Layer 5 of a small transformer language model trained on English Wikipedia (10 layers, counted from 0, width 128).
A neuron's activation on a vector x is GELU(gate . x) times (in . x), where the dot is the dot product.
The model reads these tokens: " " "2" "0" "0" "5" "," " K" "enn" "ett" "'s" " v" "ar" "s" "ity" " b" "o" "at" " w"

The vector x that enters this layer's MLP at each token. A number n stands for n times 0.0078.
0 " ": -47 -299 -128 -39 117 58 36 -12 16 96 6 -56 -31 64 209 -24 -47 84 78 -46 115 -65 -3 99 -80 -57 177 -183 -233 -42 42 2 23 41 53 -42 -105 18 323 -59 -48 138 -91 -24 -167 176 153 95 -198 20 11 246 -55 -40 -189 39 30 -69 11 6 97 63 -10 144 341 -49 208 -69 174 185 -69 96 216 -7 -52 -25 -122 -1 -31 -60 64 79 115 149 -110 229 7 48 103 -20 -61 -180 -177 150 -62 -223 -111 75 47 -240 43 -79 -22 -44 33 -27 178 -80 128 58 60 172 -20 234 158 56 311 -63 36 7 -88 -14 -106 31 -104 -68 -76 -203
1 "2": 70 -140 -18 61 -112 18 68 16 127 11 78 -90 68 -104 64 -14 -9 53 88 -87 115 170 -176 34 94 93 -11 111 -92 -144 -173 -16 161 -13 -209 -105 91 27 246 3 59 168 123 55 77 55 9 87 -53 100 35 272 -16 101 -13 190 291 -69 96 35 290 -206 45 110 168 86 202 -109 183 116 -74 142 266 -130 -105 -175 -134 6 89 -181 -95 142 77 203 -3 69 -13 177 50 219 -92 -31 151 -94 -39 2 45 125 32 -33 -23 1 214 -194 116 -98 199 72 -4 98 -53 6 17 110 -97 17 164 -42 -149 -181 108 -64 56 54 0 59 -67 -4
2 "0": -91 -137 28 -86 -95 -139 4 34 148 -36 -90 81 48 -194 250 204 -88 2 44 -171 118 159 -105 70 -282 -245 98 -28 -92 -263 -117 -156 291 15 10 -54 -33 96 0 -115 69 207 -22 8 26 185 -24 -34 148 25 1 224 46 -85 -257 37 64 195 93 67 129 -100 -169 101 90 177 45 54 154 -107 -99 161 25 -25 -27 54 -153 129 -4 -73 -151 -48 23 45 122 118 79 -54 -62 164 -220 -44 266 75 50 -203 -141 105 115 -124 72 -103 98 -108 107 16 -4 -28 8 -44 45 23 -58 215 42 -112 221 22 -184 -166 73 -140 126 43 -37 76 118 28
3 "0": -102 -120 31 -195 -87 -169 39 58 139 -10 -162 122 62 -193 252 237 -61 -23 75 -211 59 212 -91 87 -375 -158 97 -58 -28 -238 -144 -131 252 -26 11 -54 32 172 -24 -73 80 223 -9 -66 -2 152 -50 -48 84 -2 -58 233 51 -151 -238 24 42 204 110 64 164 -32 -110 -69 31 202 65 8 108 -59 -151 184 -41 -14 1 -37 -89 156 37 -10 -193 -11 -56 73 98 99 121 -74 -86 71 -239 -72 230 -21 89 -35 -181 55 107 -105 33 -87 203 -179 92 7 -16 -51 14 -8 84 -29 -101 126 122 -39 255 68 -171 -125 62 -152 74 49 -64 50 132 -21
4 "5": -83 -72 -27 -195 46 -153 73 34 137 15 -127 -92 149 -65 94 54 -22 24 108 -188 30 49 -72 14 -186 68 132 -70 -75 154 -54 -80 70 -68 -107 13 46 190 58 53 46 114 10 -89 136 -23 -19 -25 -202 8 -204 282 177 -70 61 29 192 125 131 126 315 -53 -35 -181 -12 177 107 -52 3 138 -69 224 68 -11 -113 -136 -122 126 64 -44 -290 74 -71 178 -24 169 -88 23 -227 -99 1 27 142 -29 -46 161 -200 3 -6 -129 -24 -22 229 -261 -37 -41 96 -55 62 181 -9 -104 -177 -46 -9 88 312 -11 -165 -68 135 -165 0 -46 -104 120 7 -5
5 ",": -127 -147 32 20 238 -11 73 -119 -18 74 10 -158 -176 44 176 68 -79 94 -3 -157 114 74 -14 -43 39 -62 204 -130 -13 46 -77 24 172 -42 -34 -26 -28 100 -34 270 64 145 104 -73 45 -58 13 19 -110 34 9 296 -83 68 -98 157 -37 184 32 25 -155 187 -51 -15 162 157 17 -160 37 68 43 109 49 218 -133 -112 -78 42 13 -132 -70 37 -124 4 142 -83 175 -43 -122 -220 56 20 115 -105 87 165 -124 60 102 8 -183 -108 -62 -126 -74 61 176 -27 -83 171 104 -158 -119 24 14 87 67 -91 -212 28 -105 -28 -142 32 74 -148 -3 76
6 " K": -143 -68 -316 -18 19 84 -80 10 -159 13 108 93 -8 62 93 55 11 93 134 -45 -8 -100 206 71 162 33 212 -157 12 -53 -352 -136 -66 -96 94 46 -90 -45 37 -128 -78 -49 33 -40 101 105 275 25 -151 59 -156 276 -63 112 36 -95 91 27 -18 151 216 83 4 60 41 -149 7 40 20 58 39 -91 -50 98 -186 -41 137 74 299 -180 -46 72 -89 159 -9 44 -62 -13 78 -255 44 -133 170 -42 45 -53 115 -145 132 29 -157 144 -24 117 -43 -40 5 -30 -144 85 114 -73 87 87 -117 31 132 -107 75 81 -60 -84 -58 -46 -147 -158 120 56
7 "enn": 37 -124 -183 -201 37 -93 56 109 87 28 24 107 189 96 -72 -55 142 100 43 -141 8 -120 157 -195 288 53 -10 -59 -76 -287 67 12 -23 -102 -83 -40 -12 -223 147 250 165 130 41 295 -76 62 12 -11 -155 17 -70 211 -268 158 -61 156 179 -33 138 47 272 116 -97 -52 110 360 118 -19 84 -260 -79 -131 -126 -117 12 10 140 -22 106 101 -83 106 -113 51 171 -86 46 31 102 128 16 -67 160 120 67 17 26 -5 134 -33 -192 40 163 132 -44 -102 -22 17 -123 104 239 321 301 110 65 60 136 -17 15 222 167 298 38 41 -10 -110 105 -45
8 "ett": 90 -249 -23 -237 27 46 -44 -14 138 -26 -51 2 170 -108 -52 161 124 -95 -4 -76 138 -227 150 30 0 -98 7 -77 -57 70 61 -21 114 8 -141 -3 42 -31 70 37 58 97 81 207 190 112 -130 50 -189 -130 -247 282 -53 -15 -21 -81 -17 5 91 -189 149 -5 -58 -201 -174 462 4 230 54 -111 75 111 -72 -84 -38 98 74 -47 35 150 13 219 -144 -17 73 -107 -76 -61 -60 -32 174 -191 111 40 46 -64 12 -151 -193 26 -25 4 195 -65 -16 -29 26 23 121 18 23 -2 34 137 -28 233 -21 38 122 27 193 161 76 -132 -201 148 44 302
9 "'s": -73 -59 -84 -164 24 131 -240 -110 -9 -10 -105 8 -68 -18 10 -79 -70 265 155 31 93 -119 30 -91 187 -43 159 33 40 19 17 -120 95 43 159 73 3 131 -22 44 18 111 -183 -124 40 -54 -84 52 -126 -94 -3 318 -28 38 64 48 69 -1 50 -10 -95 285 -115 12 138 31 -60 67 -37 -174 -151 32 -44 -32 -52 44 59 144 -94 -114 258 72 42 34 94 -55 73 -75 63 -44 17 86 21 -472 51 41 -49 64 -3 109 -28 -161 87 -155 45 -66 110 -27 -50 -131 -10 11 20 116 -25 334 41 -139 121 -5 -211 -100 77 29 -44 -129 -59 -119
10 " v": -89 20 -79 34 262 59 -20 -83 6 -11 234 -28 52 200 -175 -35 188 87 7 -83 -20 -151 30 53 252 -32 342 119 58 -90 -102 24 -97 -272 -64 133 135 -143 198 -135 92 50 95 23 1 95 28 102 -71 61 143 200 92 23 -124 138 -196 146 45 232 -303 168 191 77 -10 -422 -221 142 70 67 -89 51 -129 -108 -170 115 -232 -191 52 -157 29 -177 -205 85 -223 -251 -13 44 6 -113 -7 -93 -26 11 -25 61 -146 -84 -122 62 94 90 -59 107 132 109 45 32 -24 -94 292 101 95 101 60 186 42 -40 -46 89 -87 4 -90 -17 -197 -217 71 -21
11 "ar": 193 -9 -8 275 10 69 154 10 -30 118 90 31 148 239 104 -102 82 -140 -96 -71 -161 58 8 106 425 7 70 412 -58 126 15 25 45 -165 32 163 5 -82 236 -325 -87 133 -76 -146 -10 -112 -14 -19 -315 -228 97 75 232 -123 -26 75 98 154 72 -184 -192 132 34 120 -40 138 220 -43 87 -143 -76 -280 -25 139 -115 -2 -92 -79 -208 85 55 -46 -287 2 -83 -61 -143 124 -88 -4 39 -268 -49 242 98 -246 10 -106 122 -52 -13 99 83 36 97 20 -25 -48 -52 -55 134 -88 127 -71 -271 -33 297 -224 -109 57 -159 -17 -18 197 -67 104 84 68
12 "s": 67 -187 -47 414 133 9 167 17 161 131 240 -42 147 20 22 20 6 46 -225 -137 113 -146 162 -254 -29 -17 -42 -267 4 118 36 118 74 -104 195 -132 -39 192 34 -246 -5 15 78 296 279 84 10 127 99 75 -160 95 -79 46 -57 -23 137 -141 12 -82 -321 53 -196 -87 0 -32 216 -219 -22 -262 -9 -158 15 53 -165 -374 163 36 -107 21 -23 -40 9 -37 155 -74 -204 -103 -4 173 30 -219 9 -40 11 -338 93 -29 246 165 62 -16 235 -31 -157 109 -75 72 6 -35 23 83 132 -56 -65 86 -30 -34 -173 -125 -10 91 -89 -124 223 106 50 43
13 "ity": 6 3 -115 -18 29 108 48 -92 29 -1 194 -123 284 -98 27 -269 2 190 -121 39 205 -84 -197 -82 44 -304 234 -54 100 93 -199 -74 113 -93 165 128 -87 187 87 -164 82 7 -46 98 111 -80 -24 0 -36 -19 -45 169 -17 -85 23 -2 216 101 48 -192 -5 212 167 -142 -75 -20 118 -77 -18 -46 48 45 -40 21 -120 -240 -134 -51 -298 -106 -239 61 -160 -31 -8 57 201 -171 70 65 126 -95 -55 64 105 -29 248 -109 114 -66 148 58 214 -53 -245 147 -224 62 80 -61 -23 124 -132 -201 -219 108 -185 -88 -81 -164 95 -124 152 -89 19 130 -109 -65
14 " b": -19 78 175 -48 193 -48 52 72 -81 -184 -32 -173 -103 -132 -137 17 221 83 20 -78 10 -142 81 28 106 -18 327 -29 -104 33 -89 -21 -17 14 268 303 74 -180 68 -176 -44 -169 -28 6 122 43 217 207 -8 -58 190 210 294 -19 -114 13 32 115 -8 61 56 151 229 201 237 -112 250 57 125 336 -177 103 21 6 -198 10 -67 -75 272 -233 -39 -23 -12 -75 -24 -61 130 107 -12 -234 121 -133 89 -134 83 -11 102 -164 -142 102 106 68 -56 -18 -51 68 -6 -70 68 -57 -4 3 -12 83 -7 205 -13 6 35 112 -70 15 -149 -45 -214 62 58 -81
15 "o": 46 88 -61 -165 135 14 315 -4 28 74 -78 -55 -35 -172 121 132 -292 163 -122 29 -181 -53 -49 -130 224 54 331 132 -12 -99 -16 168 116 -11 -81 236 208 42 35 -15 188 -67 -109 -106 -180 -149 -89 -201 -218 43 218 101 -218 -240 -188 208 -129 -99 135 196 -157 13 -2 -118 57 139 -73 78 151 -215 -11 -22 -3 -97 4 -20 112 352 122 -42 7 59 -153 24 -26 160 -72 -187 126 109 123 -94 41 -12 231 -294 -75 86 -102 -70 243 90 -250 -13 20 -63 -2 -39 -95 94 178 -116 -32 -11 -25 281 152 -118 -112 -16 86 -90 -32 -208 -96 -110 -33 128
16 "at": -3 -138 130 38 195 -50 110 26 37 -52 97 -103 -81 -196 50 66 -3 -18 9 4 151 -170 182 -76 -227 11 -17 23 -107 -166 67 19 168 -155 107 121 -23 81 64 -8 -11 -52 -74 -184 131 -55 -228 86 204 -85 111 247 -2 47 -85 -10 321 7 72 252 -190 226 184 26 -99 62 -19 132 34 -50 33 -34 25 -129 -100 -157 76 105 11 -82 124 47 149 -92 6 43 28 1 -234 4 89 -107 109 98 90 -6 13 -23 -246 44 24 36 -186 89 -45 166 -72 -35 -200 125 56 -129 -296 9 -291 86 141 5 -121 245 249 139 -63 -228 170 -104 -78 61
17 " w": -148 -53 83 90 163 221 -154 137 0 -204 -6 -27 -26 34 -137 136 69 0 -189 149 -248 9 138 -76 221 -96 51 85 13 -97 -111 -31 -35 7 236 -3 105 -243 63 -266 43 96 -140 10 -136 58 36 -50 -23 0 44 227 -29 94 -187 250 -64 -77 -45 169 72 283 34 26 162 -117 88 -90 72 55 -105 224 3 -33 -50 29 -75 239 48 91 72 -37 -86 19 -137 307 -83 231 40 -207 83 -225 159 -86 -31 -46 -155 -231 -69 176 -33 51 -74 40 -108 -59 11 -106 189 -137 98 -42 -68 55 -133 175 116 -82 -91 66 15 -288 8 47 -135 -185 -63 100

Each question shows the input weights of one neuron of the MLP. A number n stands for n times 0.00074.

n15 gate: -122 -148 -30 -25 -37 19 -114 -122 -60 90 -118 47 -9 171 -127 -111 52 24 6 139 -64 -82 -28 -47 -6 -56 67 -56 233 -67 -197 -71 -94 75 28 78 203 -191 -293 25 56 -104 141 -344 38 84 -51 3 -226 -28 176 -5 22 -60 -22 -46 86 -76 -127 -165 23 43 -35 -25 -85 62 -63 59 -40 34 93 -12 -26 -49 93 149 -131 -165 -89 -48 66 -3 144 -3 60 118 13 -131 -72 260 68 3 -66 98 -6 185 -177 6 -57 -34 -34 -75 -82 43 142 40 99 -25 -25 -99 -82 -22 -174 -119 60 -118 -113 -13 179 107 3 -61 -56 22 -188 35 102 41
n15 in: 200 140 -133 -215 -159 -168 129 -113 11 99 -246 0 -125 57 31 -22 28 -88 -4 -34 93 11 -24 14 -239 -78 214 18 -119 155 39 94 89 130 0 -39 -64 115 128 103 206 49 -125 204 117 98 3 60 163 102 -103 266 159 215 220 -149 -141 144 140 114 73 94 -75 36 -44 -59 -14 -192 -4 -269 -63 67 61 100 -60 -60 87 285 -54 114 46 54 176 -39 -147 51 46 18 25 -143 47 72 163 4 -121 24 -150 -33 57 84 -137 -41 45 31 62 151 115 -191 -165 -112 -104 21 -25 -104 40 58 -127 50 -3 78 -18 0 -4 102 -69 -36 45 -298
It fires most on token 9 "'s"

n43 gate: 65 -105 238 -43 -7 -74 78 -160 130 -192 -116 17 -55 168 6 -17 69 57 80 -39 214 -37 -143 -33 20 -3 126 66 69 20 96 -3 93 -10 188 -240 30 -95 -76 50 -154 -176 130 14 -83 -56 38 33 -83 191 -177 -80 34 81 7 -121 132 48 13 85 100 -117 60 7 61 -190 -53 174 3 80 -23 -202 58 13 155 -102 -102 166 -156 -19 -7 -37 111 -13 -30 133 40 149 -43 173 -41 -141 -123 -27 -3 95 24 -140 -54 147 -10 -16 -188 162 -225 86 220 222 51 43 44 -92 -135 -29 111 -58 -117 -74 -151 80 -54 71 -83 -90 -271 -54 203 -73
n43 in: 201 119 -79 160 -73 -129 43 -125 107 39 -85 -39 73 136 -103 43 10 -92 132 -48 -80 0 122 104 84 -39 -4 -258 -49 -233 192 52 85 258 29 21 -124 53 -176 196 -151 -49 10 130 0 7 14 82 -115 70 -250 18 25 -184 -111 -24 -116 -59 -67 264 -85 -220 -172 -154 -178 -114 -85 42 -85 28 -287 -18 113 180 -81 32 -80 174 98 47 206 -225 -80 4 108 -113 71 33 -121 -34 87 86 117 255 39 77 -68 229 -36 91 74 58 48 3 100 53 -285 10 4 102 90 63 -11 -10 94 221 -100 -43 59 -143 -104 -33 36 -32 59 14 42 178
It fires most on token 13 "ity"

n199 gate: -41 -32 284 -64 -28 -330 14 46 160 -166 -11 81 28 -150 89 -36 35 -75 64 -113 -17 72 -215 -110 170 -67 -105 155 18 25 -14 -73 185 -201 -157 32 -177 -66 54 -25 -116 178 -28 126 -60 25 7 -4 -74 14 -39 -28 -51 -57 125 -230 -40 48 -100 -80 15 -56 -222 -175 21 -81 255 -109 7 -4 173 14 -91 179 -18 63 152 117 -69 91 89 18 -177 226 133 -15 -213 87 35 -80 -127 34 99 -75 163 119 -154 91 -47 -28 -215 -44 -238 21 -96 -95 -70 -59 14 -162 -36 -130 -144 191 -191 29 -66 -14 24 -171 -136 -253 -60 134 29 -152 98 57
n199 in: -216 -191 13 155 31 14 119 97 17 -231 176 -72 -68 17 204 190 115 -40 -159 -77 -27 -108 41 -139 25 -52 -43 -196 -58 64 252 99 73 -96 -21 -24 28 -10 125 73 -85 -143 7 22 24 -243 -23 180 108 34 198 -45 -60 214 -7 -27 -42 94 114 -3 -93 102 -7 14 117 101 -207 44 41 -204 14 172 -78 74 -223 137 -60 34 -106 -3 69 95 24 41 -123 0 -21 14 173 -150 85 120 38 35 198 44 70 32 -42 289 89 -154 -4 -13 -234 -24 205 136 21 55 -45 -72 56 14 -126 18 -185 122 -67 42 24 18 -86 34 157 -229 -236 -94
On which token does it fire most, and how strongly? 5 ",", at about 1.9

n44 gate: -121 103 -186 -33 99 122 -23 75 -79 127 65 -33 -83 -73 76 -206 61 91 98 -149 134 43 -186 148 -67 23 -10 62 26 90 -111 -141 -46 -146 204 -10 -117 -126 103 36 -168 -125 -115 -174 20 36 -22 -121 34 -272 -29 -65 -3 23 -148 67 -63 -79 31 -42 -34 29 82 -59 -13 47 65 152 -107 -65 -143 78 -63 64 78 29 -164 114 -150 56 264 150 -157 173 129 -57 128 -90 26 182 -83 -111 59 155 -85 -81 -56 -60 -26 -180 -42 -202 -31 45 89 -156 103 -13 -13 10 13 -123 -26 163 -3 27 -245 138 -6 -13 0 50 -16 -33 149 83 26 285
n44 in: -107 -102 -25 193 -13 -23 -108 84 -68 -180 -42 -67 50 120 -9 -7 -66 52 148 -106 94 -72 -16 324 -96 -151 89 -19 160 -89 48 -98 -74 54 208 -23 -161 -108 -34 -116 45 -221 -91 17 -55 112 -163 113 44 -35 87 -67 122 -101 -84 38 43 182 -67 -9 204 54 120 -75 -115 84 32 -67 -38 -123 -138 -19 102 -103 0 0 -201 -35 161 28 -6 -207 -41 148 68 3 -58 -141 -16 -55 70 -3 -48 97 -116 -92 75 -138 104 -86 -230 -78 27 -113 -128 -138 283 -111 72 -96 23 -57 -16 41 82 -23 13 71 12 74 81 92 296 0 67 193 -6 16
On which token does it fire most, and how strongly? 2 "0", at about 0.75

n113 gate: -96 44 -20 -41 233 79 62 27 -95 139 -3 119 -7 209 180 83 -80 29 7 -53 -126 158 -33 174 -14 156 150 128 30 66 -119 90 -20 179 -103 -102 -248 127 42 149 13 3 -90 -25 357 17 -23 -306 -4 -13 -95 53 -62 296 150 -217 -111 -182 22 -153 -81 183 -10 -185 148 18 -24 121 37 17 41 0 -156 -238 7 -20 14 119 -153 -155 -221 7 -20 -27 -59 45 -119 -152 122 -61 16 95 102 72 17 -67 -34 66 -69 114 -57 -16 -50 -146 145 -98 -34 47 -83 -64 -86 -88 -100 103 -114 21 50 -48 -20 -14 -27 -14 183 -37 -186 -21 54 -17
n113 in: -58 -87 -115 44 102 190 57 -31 -63 -94 28 -216 34 -57 70 -26 -9 -45 -25 3 46 -130 -89 13 93 -41 119 -81 81 170 47 62 -75 -56 13 25 91 -43 243 72 -105 -160 55 -131 -91 47 165 -6 -33 -6 -176 160 93 -188 -195 77 29 12 -44 -40 52 46 -6 -105 -42 -3 88 -109 -16 19 69 -94 22 146 122 149 -3 -141 -42 191 160 61 49 50 -6 -141 -91 70 -129 -68 35 131 85 -161 107 -180 159 -218 -70 -170 -65 12 0 -92 -9 -66 -9 102 172 72 86 159 -22 -37 35 -58 34 130 -158 -189 133 -80 116 88 201 86 -223 142
Its three highest activations, in order, are on tokens 4 "5", 8 "ett", 5 ","

n234 gate: 44 13 22 -29 -157 -71 -146 -19 -97 -70 -77 77 -107 16 -65 -39 -88 -237 112 12 72 -29 9 -81 -7 -55 -138 89 99 -318 -183 79 -87 -92 -16 109 -138 -35 -77 38 -29 107 -22 -70 176 -29 -67 -192 -101 -191 100 86 66 -263 -80 -28 -16 78 139 -113 -76 -35 23 78 -87 -150 71 -76 -44 -145 -179 -137 -33 -50 3 16 243 70 39 95 38 89 191 173 -52 138 -29 7 45 48 -154 31 -144 133 -23 206 -55 79 -84 -73 -127 -127 98 -87 56 64 89 120 104 -162 -256 45 -85 -9 23 150 -22 26 -56 51 129 -10 -183 -61 -179 95 -13 -61
n234 in: 3 69 -68 7 -59 -17 91 97 -84 -46 -17 -13 147 -50 -80 -78 -52 -217 53 -6 71 290 111 -187 218 -40 -75 -76 215 17 -20 -226 147 83 108 -13 243 33 -146 -50 164 -111 13 -258 70 257 -124 43 97 208 90 -193 -78 -44 70 128 24 3 50 101 -55 -98 148 -151 -45 -7 70 -7 89 -137 33 -13 -119 107 96 -20 37 -119 -41 63 -57 -116 124 40 -169 102 107 146 -237 110 41 10 87 97 -43 -148 -104 -72 10 -36 152 -32 189 123 -90 -93 56 -20 81 -106 71 23 -84 7 37 129 214 -60 180 94 57 -44 126 113 41 142 -3 50
On which token does it fire most, and how strongly? 3 "0", at about 0.6

n165 gate: -33 -27 -82 17 169 38 17 162 -81 77 -57 367 76 -31 -3 -96 -86 -23 -54 235 -13 17 63 31 59 -81 176 -175 70 -76 -7 -46 54 -23 -7 -41 -24 -110 -6 105 -120 113 228 -124 44 63 29 -44 -141 -27 166 -12 -48 21 -41 50 -117 -230 38 -53 150 -89 -252 3 16 -98 7 -77 -110 0 30 -128 -62 -89 17 261 -176 -17 103 109 -142 131 -3 -61 -191 218 37 76 -74 115 57 10 -61 -95 -244 -10 -89 -159 10 -27 -67 26 -50 108 82 -178 230 103 134 -74 -48 184 -110 -152 -86 -175 -210 -31 75 -241 -136 38 98 44 -174 17 -53 95
n165 in: 51 14 -236 52 137 201 -42 35 276 -69 118 191 109 -4 -148 -117 17 63 -70 54 -7 134 126 77 53 -52 353 -49 -45 -64 -7 -147 84 3 123 -21 24 100 220 73 186 120 -61 -182 -28 141 -90 -244 36 83 -10 87 -117 -88 14 65 -46 -24 89 -106 155 -58 -14 -4 101 -72 -17 -66 -197 192 -97 -212 -43 -244 190 176 -93 -52 75 -53 -129 118 -119 66 -60 318 -87 -114 -77 -23 -7 -145 -31 -11 -147 -24 145 -118 -49 10 -104 30 -22 -68 91 -125 -90 -27 -4 76 204 135 -99 177 53 14 3 -207 165 -147 -46 -68 21 59 -79 53 -10 136
On which token does it fire most, and how strongly? 17 " w", at about 2.1

n109 gate: 84 -85 -64 7 49 34 44 -37 -7 -136 -50 -70 -101 37 6 -145 -300 -35 -136 171 23 3 -3 -60 -41 60 170 -17 -76 24 -86 -190 -30 20 94 -27 -17 -69 -32 -100 -13 -65 88 153 -7 49 -76 -170 21 -13 -127 -89 -54 81 57 -111 -37 32 -60 -39 179 29 77 37 116 186 27 69 -135 43 106 -195 180 32 -63 125 -119 -103 349 180 -56 201 -88 -33 30 14 217 -37 40 160 109 3 133 164 40 148 -175 201 94 -39 -251 42 133 10 -145 182 49 91 37 142 17 56 202 -23 -37 193 100 -157 93 -143 97 200 -13 119 76 -183 -10 -30
n109 in: 55 -171 140 169 68 114 10 9 -28 -53 -191 -157 231 -95 -121 -169 -89 -124 195 -158 -3 159 31 -63 -16 47 129 -6 -168 -177 13 -34 3 165 -190 79 -69 -84 -42 -145 78 28 58 247 -173 -75 -3 132 -227 -12 -35 -41 39 -124 -16 -15 -71 34 44 15 -72 -56 -10 67 61 65 163 -90 -134 6 -9 -144 -109 64 50 28 0 -154 -131 45 -13 26 -92 13 -35 138 -22 189 47 291 157 82 28 117 -66 -174 13 93 83 65 47 -12 148 -37 0 -22 -62 -56 22 103 13 -12 70 -37 26 42 49 -133 -100 -66 -149 -80 50 245 -146 22 53 107
On which token does it fire most, and how strongly? 7 "enn", at about 2.8

n142 gate: -178 118 27 -14 -162 -68 -11 -53 -60 -42 -200 -67 -162 85 3 -39 -280 51 53 38 -86 96 -48 106 83 -35 166 -49 7 -155 -155 49 4 80 46 -261 42 7 -155 176 115 211 55 -184 -46 -87 -108 -85 180 -129 120 -3 -108 243 127 -87 -43 206 -43 21 157 21 0 -181 65 -80 -106 49 150 64 -81 217 7 154 224 286 25 -105 -75 -94 -95 -32 31 -63 61 4 -60 -158 -35 153 -113 -112 21 7 -81 28 -46 0 -153 10 -35 -207 -4 192 0 102 87 194 -197 66 46 -234 0 220 104 43 -137 -14 -89 32 53 -43 -123 165 160 4 181 -71
n142 in: 54 -63 -31 -178 -105 -108 -108 135 -24 -79 99 300 -248 -32 -130 80 23 -175 20 -42 -23 -152 -16 16 -40 4 -81 16 -98 -142 -182 -27 -186 -118 -60 159 -75 23 185 -218 231 -27 -85 -315 -127 -35 212 230 -21 173 -40 21 -12 -257 87 66 246 81 -146 174 324 -66 56 24 -199 185 83 47 110 182 -177 -158 -316 -146 106 -102 -296 -12 287 79 0 -81 70 -51 160 142 103 -69 170 4 -52 -23 36 -88 -79 -70 -104 24 0 -148 200 271 29 89 111 -35 -4 -43 -153 102 -28 -137 -8 77 -8 -61 42 -136 123 139 -132 48 225 182 -16 36 86 67
Its two highest activations, in order, are on tokens 3 "0", 2 "0"

n128 gate: 79 93 -88 40 59 -44 -24 88 -37 -134 -64 -101 -13 -37 -97 92 69 26 141 26 89 58 -171 -81 7 151 159 -308 -250 117 -121 -50 -121 -157 75 0 34 -40 -19 101 -3 -17 -3 -81 168 230 -106 -61 -91 -30 -27 90 -52 167 -128 126 -158 20 60 13 -122 86 65 65 -387 129 -57 170 -133 -115 137 -204 120 105 127 37 -100 44 -52 179 7 -52 53 64 -14 31 -30 -127 34 67 -19 65 -64 126 64 37 -24 -14 99 225 -50 -23 32 164 -39 3 -23 -126 92 -43 0 -20 -123 -112 0 14 -161 156 -104 81 37 361 74 121 -52 31 252 -88
n128 in: -102 0 55 76 -25 38 -80 -32 -149 -72 63 -161 -25 -192 46 151 12 12 73 34 -93 32 34 -241 -87 -35 -16 -94 97 -3 -6 31 -19 31 32 -22 79 -78 78 76 -131 171 -28 23 -111 66 -269 -202 301 72 -32 145 -110 16 -25 16 39 28 -6 31 -144 205 124 -137 3 125 -54 -116 -138 35 66 13 158 -18 47 -150 52 79 106 -6 -19 0 176 88 -29 16 38 -142 6 -212 12 73 133 -198 206 106 249 3 48 -31 129 -88 133 0 64 85 69 -31 93 25 29 50 -77 173 -26 -71 -102 140 21 298 10 -84 76 101 -131 158 -75 63
It fires most on token 16 "at"

n132 gate: -91 100 24 43 92 -219 -249 0 -54 -86 -129 141 -96 131 -139 11 -71 -170 238 136 -102 -99 -14 51 89 -58 155 -180 18 -48 79 217 -155 0 -18 -228 119 -21 -93 -11 -121 11 127 -178 -108 -214 45 108 -94 -89 0 12 92 102 76 21 214 -154 -112 18 37 -340 -189 73 -91 -19 54 89 57 36 151 194 85 -179 -93 -104 15 209 -155 254 -14 18 -4 -22 -99 -4 65 33 61 112 102 91 18 -76 206 -7 -110 -115 -164 57 75 56 -72 179 -157 65 243 78 55 -215 22 132 135 -95 70 55 -172 -76 -66 -120 18 52 79 -32 -116 206 32 -185
n132 in: 78 -12 263 144 -118 162 -227 -152 -137 -16 100 -60 -259 -150 139 130 122 138 16 15 -160 -243 -24 44 -115 112 37 48 -12 176 -68 20 104 -48 -145 -48 -72 241 19 200 -12 -118 -82 117 40 16 172 -12 167 -16 -28 69 -82 -118 109 -146 217 101 117 90 -21 130 -20 121 174 145 -4 226 -24 80 179 12 -151 23 -234 -230 -205 148 143 -53 160 -119 31 0 -93 -160 -32 131 0 -64 -56 31 -264 -367 -76 344 -73 107 125 106 151 8 -248 16 -89 -104 -91 -4 61 -48 117 -341 4 -70 -28 -33 -62 189 35 -213 -4 -37 316 -156 -70 -57 0 -20
Its three highest activations, in order, are on tokens 7 "enn", 11 "ar", 0 " "

n76 gate: 188 13 148 103 218 -87 -94 -23 63 99 10 -10 20 -47 6 132 26 -172 206 35 -13 17 -59 7 82 83 -17 -79 0 116 -256 23 10 188 77 -143 199 -13 -29 -27 53 -42 -52 38 -203 -53 -57 87 -115 20 -127 -187 133 -17 3 219 -41 23 -82 16 28 -10 -3 -282 -177 -62 -233 -217 102 30 53 176 146 39 -132 -92 -116 -23 31 60 7 92 46 -20 -51 99 -123 119 -97 50 38 32 90 -87 70 53 -61 153 -64 206 -79 -119 -105 45 -23 -30 -7 95 -149 -125 121 -7 -51 -104 -240 -183 -6 -13 190 167 -20 255 -170 -103 107 -163 -39 -50
n76 in: -29 100 -9 -250 -3 -3 142 20 52 97 -19 -36 0 0 141 -60 -86 94 133 -28 70 33 -48 108 230 257 -170 136 16 140 -59 -96 160 0 112 59 153 -103 43 -88 238 -134 -89 44 -52 35 16 33 -163 81 160 31 -7 -40 56 -32 -43 -76 -107 -83 30 -3 72 33 -182 -236 7 -171 -161 150 13 -29 273 165 -26 -6 -67 42 -143 -84 3 -40 10 -19 -152 147 166 73 -39 -12 -122 -35 -52 -213 36 -13 36 27 -76 -26 32 97 -137 130 -60 19 48 26 -79 216 -234 81 -76 54 10 46 35 59 -16 -150 39 159 33 172 77 -288 -6 202
On which token does it fire most, and how strongly? 8 "ett", at about 0.31

n17 gate: 103 354 -40 124 -55 84 15 -113 11 38 -86 135 -18 11 -135 149 152 -25 -109 11 -40 -34 0 38 85 109 54 -154 11 243 30 -26 -26 142 -293 15 218 -22 25 -305 145 41 -85 20 -155 -45 134 125 -51 -179 114 -59 15 -8 76 19 -89 26 -135 -107 -16 -44 -190 65 -273 129 -211 -90 -198 38 -75 -101 12 -128 -90 41 -27 68 -73 86 19 -100 33 -11 99 15 57 112 325 132 174 36 -241 -118 30 127 -183 -154 -137 -4 -393 157 -44 176 51 -169 -7 126 219 217 -65 -172 -50 -133 31 -27 -107 49 4 151 -61 50 38 -154 -62 -54 -164 147
n17 in: -82 230 272 -63 -166 -164 -178 -32 -25 -49 25 -67 28 -163 -129 -11 52 -135 172 -140 141 -117 -10 209 -97 88 65 60 10 -4 -169 -187 21 98 -32 -134 -39 -87 -148 -91 -153 -45 -214 111 204 28 -145 -215 81 -31 -18 -100 86 -100 -4 111 7 -144 -110 3 117 142 -25 46 146 146 -109 -264 21 173 -56 -18 -54 21 -154 195 173 67 -47 -60 169 -86 55 81 86 54 -191 187 -109 -27 -46 -27 -127 103 127 -108 28 76 -78 -10 -115 27 -55 -92 -273 21 66 -245 -54 24 -53 -105 -21 69 -61 -61 -113 -35 44 -247 -85 -25 -74 168 65 36 -177 -138
On which token does it fire most, and how strongly? 7 "enn", at about 0.31